Layer 5 of a small transformer language model trained on English Wikipedia (9 layers, counted from 0, width 128).
Take only the direct path to the model's output, skipping the later layers: a vector added to the residual stream pushes a token's score in proportion to its dot product with that token's output vector.

Output vectors of the tokens that the questions are about. A number n stands for (n - 500) times 0.004.
"release": 565,449,458,514,677,407,363,342,506,454,412,346,429,438,595,352,358,635,392,541,575,368,487,525,484,497,327,584,516,388,327,461,532,373,524,523,403,580,604,528,555,448,491,373,679,529,543,536,419,596,584,570,616,646,453,446,619,550,578,528,355,470,492,515,759,508,252,315,441,508,388,642,436,554,536,543,484,589,459,567,548,577,415,485,448,693,226,678,487,403,542,515,534,469,551,563,301,515,348,538,270,502,639,688,374,676,541,353,477,391,334,337,541,404,553,551,682,483,597,626,383,384,437,578,467,349,595,348
"ement ": 353,413,421,507,528,454,586,572,552,568,632,409,556,703,419,440,465,627,509,464,560,614,424,581,730,664,455,488,554,517,363,512,353,563,436,511,492,438,632,550,389,454,370,562,441,503,569,481,447,410,398,622,551,509,516,462,497,296,460,533,523,447,405,394,566,436,485,432,472,413,483,596,576,455,514,641,482,609,547,545,630,541,431,390,448,544,438,530,540,355,378,510,553,435,526,728,415,444,542,556,535,478,378,670,450,553,419,521,452,342,415,565,463,430,358,623,453,540,571,511,554,524,513,606,503,783,595,497
"ult ": 487,475,422,539,720,552,471,374,571,369,559,432,439,337,465,448,457,544,435,519,594,607,399,493,487,525,618,370,433,509,461,561,443,392,436,502,536,450,560,532,621,637,437,366,334,491,652,500,497,502,553,636,460,559,450,486,629,479,459,399,470,430,610,517,503,485,432,471,565,370,408,525,563,652,568,654,596,464,437,486,414,413,394,498,414,458,425,673,561,616,564,503,588,368,656,484,421,388,389,457,326,484,350,573,512,556,605,460,495,393,426,520,505,447,522,500,496,519,511,608,574,551,483,505,516,491,470,406
"ort": 454,556,431,484,629,570,650,414,446,508,595,469,374,416,521,513,538,419,468,373,528,546,410,433,446,516,445,400,495,371,535,522,365,486,498,554,406,507,629,533,536,348,436,403,456,540,471,520,479,498,516,657,479,530,445,588,557,605,426,481,551,388,504,628,547,588,392,431,582,402,521,493,391,600,546,631,475,572,498,472,618,610,370,338,497,533,604,741,648,492,503,500,439,526,605,469,379,534,401,489,558,487,419,643,487,557,553,504,498,490,323,432,535,505,534,417,568,594,583,546,346,516,479,642,479,524,476,346
"vocals": 470,423,456,467,552,518,361,609,494,446,420,514,471,450,369,408,426,577,518,605,541,384,354,417,506,611,425,461,361,677,391,617,525,412,448,570,365,572,595,416,627,368,483,425,618,588,628,563,349,480,410,680,635,642,575,514,596,433,623,354,457,518,540,474,689,474,315,439,367,490,484,707,477,651,503,553,591,393,692,614,383,694,483,478,392,651,542,728,557,600,484,510,330,657,580,447,436,350,472,513,444,464,595,671,432,534,780,402,466,370,363,495,404,564,522,292,505,517,619,309,433,548,584,506,465,530,601,426
"everal ": 668,418,156,489,703,744,201,432,478,260,756,509,390,267,298,310,418,500,422,720,595,335,453,316,639,650,385,522,361,472,142,462,428,472,546,520,175,724,651,531,551,244,382,296,627,724,607,342,395,616,355,851,844,697,481,450,768,77,625,339,193,747,672,695,692,562,254,138,263,316,258,860,247,746,690,883,459,581,633,559,430,880,369,500,249,511,364,885,697,362,200,554,472,419,664,894,109,275,439,282,177,671,631,962,355,722,819,20,353,106,424,413,202,419,398,407,594,711,560,338,780,332,627,548,570,739,754,279
"loan ": 691,490,467,610,436,564,361,402,554,471,466,572,556,447,669,509,647,519,375,505,497,456,440,508,421,659,468,523,480,526,442,578,538,474,553,539,494,705,541,403,560,364,484,553,473,516,569,529,476,573,355,514,635,616,438,582,606,376,541,486,435,454,527,721,485,469,421,484,287,448,306,516,337,480,532,562,486,622,508,500,583,682,502,484,454,493,195,562,607,364,526,509,513,360,485,560,437,437,508,418,309,524,609,653,476,546,648,341,432,387,360,410,322,433,416,716,507,619,449,341,444,529,484,439,435,486,645,344

Each question shows what one neuron of this layer's MLP adds at an activation of 1. A number n stands for (n - 500) times 0.0011.

n120: 564,544,482,489,498,528,518,395,602,546,548,471,478,494,391,419,563,478,552,543,441,448,427,559,543,558,423,419,566,555,479,613,514,489,474,514,522,462,434,556,515,663,403,467,637,431,491,489,392,538,329,526,593,553,459,546,513,453,469,513,415,454,545,478,563,358,540,444,476,611,562,512,493,506,583,433,543,573,487,550,382,443,439,480,558,439,413,455,431,498,507,304,543,472,481,466,550,493,550,460,597,529,442,580,396,395,409,458,399,579,482,492,565,538,476,520,472,597,559,548,480,598,459,573,467,421,600,500
Pushed up most: "ement "

n32: 542,496,489,517,715,525,556,633,546,502,565,602,489,451,480,483,450,450,512,543,461,606,537,489,504,485,436,479,640,565,549,492,480,434,597,504,601,509,425,568,578,576,475,460,454,562,369,477,462,496,357,446,400,472,496,546,463,571,601,591,533,391,461,588,458,506,467,514,448,451,380,450,517,566,521,421,545,526,521,434,482,422,461,527,366,547,502,451,366,521,466,529,615,436,566,556,420,537,558,548,477,569,480,440,528,520,542,408,512,506,588,388,594,715,512,435,563,456,418,457,452,518,430,558,588,463,548,577
Pushed up most: "ult "

n21: 542,609,470,458,633,403,516,504,386,484,525,431,545,475,419,567,387,533,517,583,400,607,529,416,609,582,458,551,585,431,402,477,514,585,478,511,405,470,541,516,552,562,412,519,372,391,551,436,545,434,472,558,336,412,456,589,468,573,516,434,375,635,365,407,581,697,486,481,531,449,566,514,413,467,596,345,518,537,453,480,543,446,521,525,506,490,523,574,527,460,399,443,462,525,445,553,534,535,563,533,434,468,423,562,426,440,481,415,432,448,530,472,549,528,439,472,559,502,471,541,513,528,533,505,559,521,498,523
Which of these tokens does it push down most? "loan "

n206: 448,622,466,437,506,494,549,516,427,588,472,505,414,432,500,435,469,504,503,543,464,453,480,444,462,486,541,590,426,438,537,385,518,481,439,487,342,541,510,664,641,619,453,500,591,521,467,479,585,479,537,430,493,485,426,518,538,460,477,483,519,613,497,438,521,546,560,565,465,402,521,507,418,546,431,472,571,444,577,479,521,485,448,418,519,597,564,561,427,472,427,714,610,532,506,523,544,388,535,504,546,515,472,529,405,557,528,459,584,498,515,453,497,482,612,520,567,439,432,550,491,553,560,553,483,488,537,442
Which of these tokens does it push down most? "loan "

n2: 576,532,300,419,457,464,582,443,494,522,521,500,463,486,546,413,500,594,512,502,558,510,523,420,517,578,569,453,450,527,518,436,490,490,659,529,606,395,404,557,541,531,653,500,541,424,388,410,552,424,624,493,461,567,552,498,439,458,423,502,595,442,474,472,624,584,407,274,528,506,489,595,483,468,428,494,467,494,335,537,478,521,490,411,465,545,541,578,424,464,560,625,498,615,423,541,424,515,435,464,436,559,491,616,589,390,509,505,466,526,412,446,548,438,492,653,483,486,498,440,575,638,347,483,447,457,451,512
Which two tokens does it push up most, strongest first? "release", "ort"

n65: 500,559,409,561,446,538,572,448,506,660,381,493,468,473,505,365,417,533,430,553,425,504,695,480,382,505,509,550,475,493,384,325,514,482,621,498,420,479,547,447,514,514,526,413,411,460,408,518,519,607,514,492,431,512,590,610,435,558,477,464,535,486,540,431,428,539,593,580,531,478,500,401,485,528,376,540,558,428,579,475,540,532,701,371,451,504,586,444,545,418,447,546,420,433,525,425,616,496,570,743,524,580,297,522,574,348,490,478,462,474,524,583,496,539,463,409,643,480,477,416,467,441,443,467,619,565,600,446
Which of these tokens does it push down most? "everal "

n187: 485,470,584,515,477,441,550,533,477,391,440,520,498,397,496,397,424,615,439,502,481,524,509,534,596,526,392,525,496,635,500,517,587,462,481,525,627,389,584,474,469,647,593,454,485,551,589,509,531,425,502,522,529,481,551,427,504,547,489,421,536,576,491,515,513,469,588,575,391,383,479,464,458,568,545,406,511,469,477,533,447,394,494,536,512,511,442,390,321,479,457,348,458,484,422,493,520,473,477,502,550,461,528,392,400,478,590,353,439,234,491,487,563,469,527,388,366,605,663,338,368,434,690,548,479,481,428,545
Pushed up most: "vocals"

n143: 569,432,485,460,422,524,429,441,540,500,424,589,440,476,481,540,520,658,419,511,533,568,537,436,495,529,610,498,535,473,457,407,533,532,532,470,455,516,416,529,515,511,550,373,483,489,568,485,585,510,549,498,535,615,502,557,386,405,485,509,424,446,466,425,447,605,505,496,510,532,543,391,449,516,484,485,689,529,584,447,424,612,524,467,393,509,493,500,536,367,434,523,618,524,442,504,596,479,512,498,551,577,597,527,608,577,548,534,459,458,402,483,443,590,452,560,584,510,480,493,522,584,513,493,564,625,626,434
Which of these tokens does it push down most? "ort"

n202: 545,482,437,453,485,600,551,421,279,396,560,479,461,470,465,455,528,438,478,512,510,554,506,506,412,451,539,441,481,337,482,549,567,442,601,546,466,605,477,502,442,482,550,541,492,462,427,496,521,467,616,557,408,392,523,477,409,567,583,579,464,575,540,548,539,385,453,601,483,542,529,436,512,525,494,523,425,487,419,428,582,454,506,654,522,508,450,586,629,493,469,483,365,444,375,580,518,527,555,518,466,471,553,439,525,441,422,405,515,474,515,515,507,385,531,527,625,391,567,540,494,531,486,574,428,620,469,285
Pushed up most: "ort"

n118: 395,579,440,589,404,408,575,547,425,502,399,562,528,544,524,489,513,498,523,569,515,517,540,626,454,515,517,519,418,544,502,421,528,489,504,599,437,577,443,374,512,547,459,498,524,452,615,590,474,461,502,542,532,566,472,524,466,633,480,496,678,566,683,481,469,483,525,479,509,398,536,384,574,472,518,814,542,480,500,500,538,509,551,508,487,438,611,433,500,448,463,716,527,481,459,432,476,646,487,547,484,473,565,513,618,399,393,552,429,509,410,416,471,486,451,538,531,531,431,635,413,463,565,516,500,452,476,498
Pushed up most: "ort"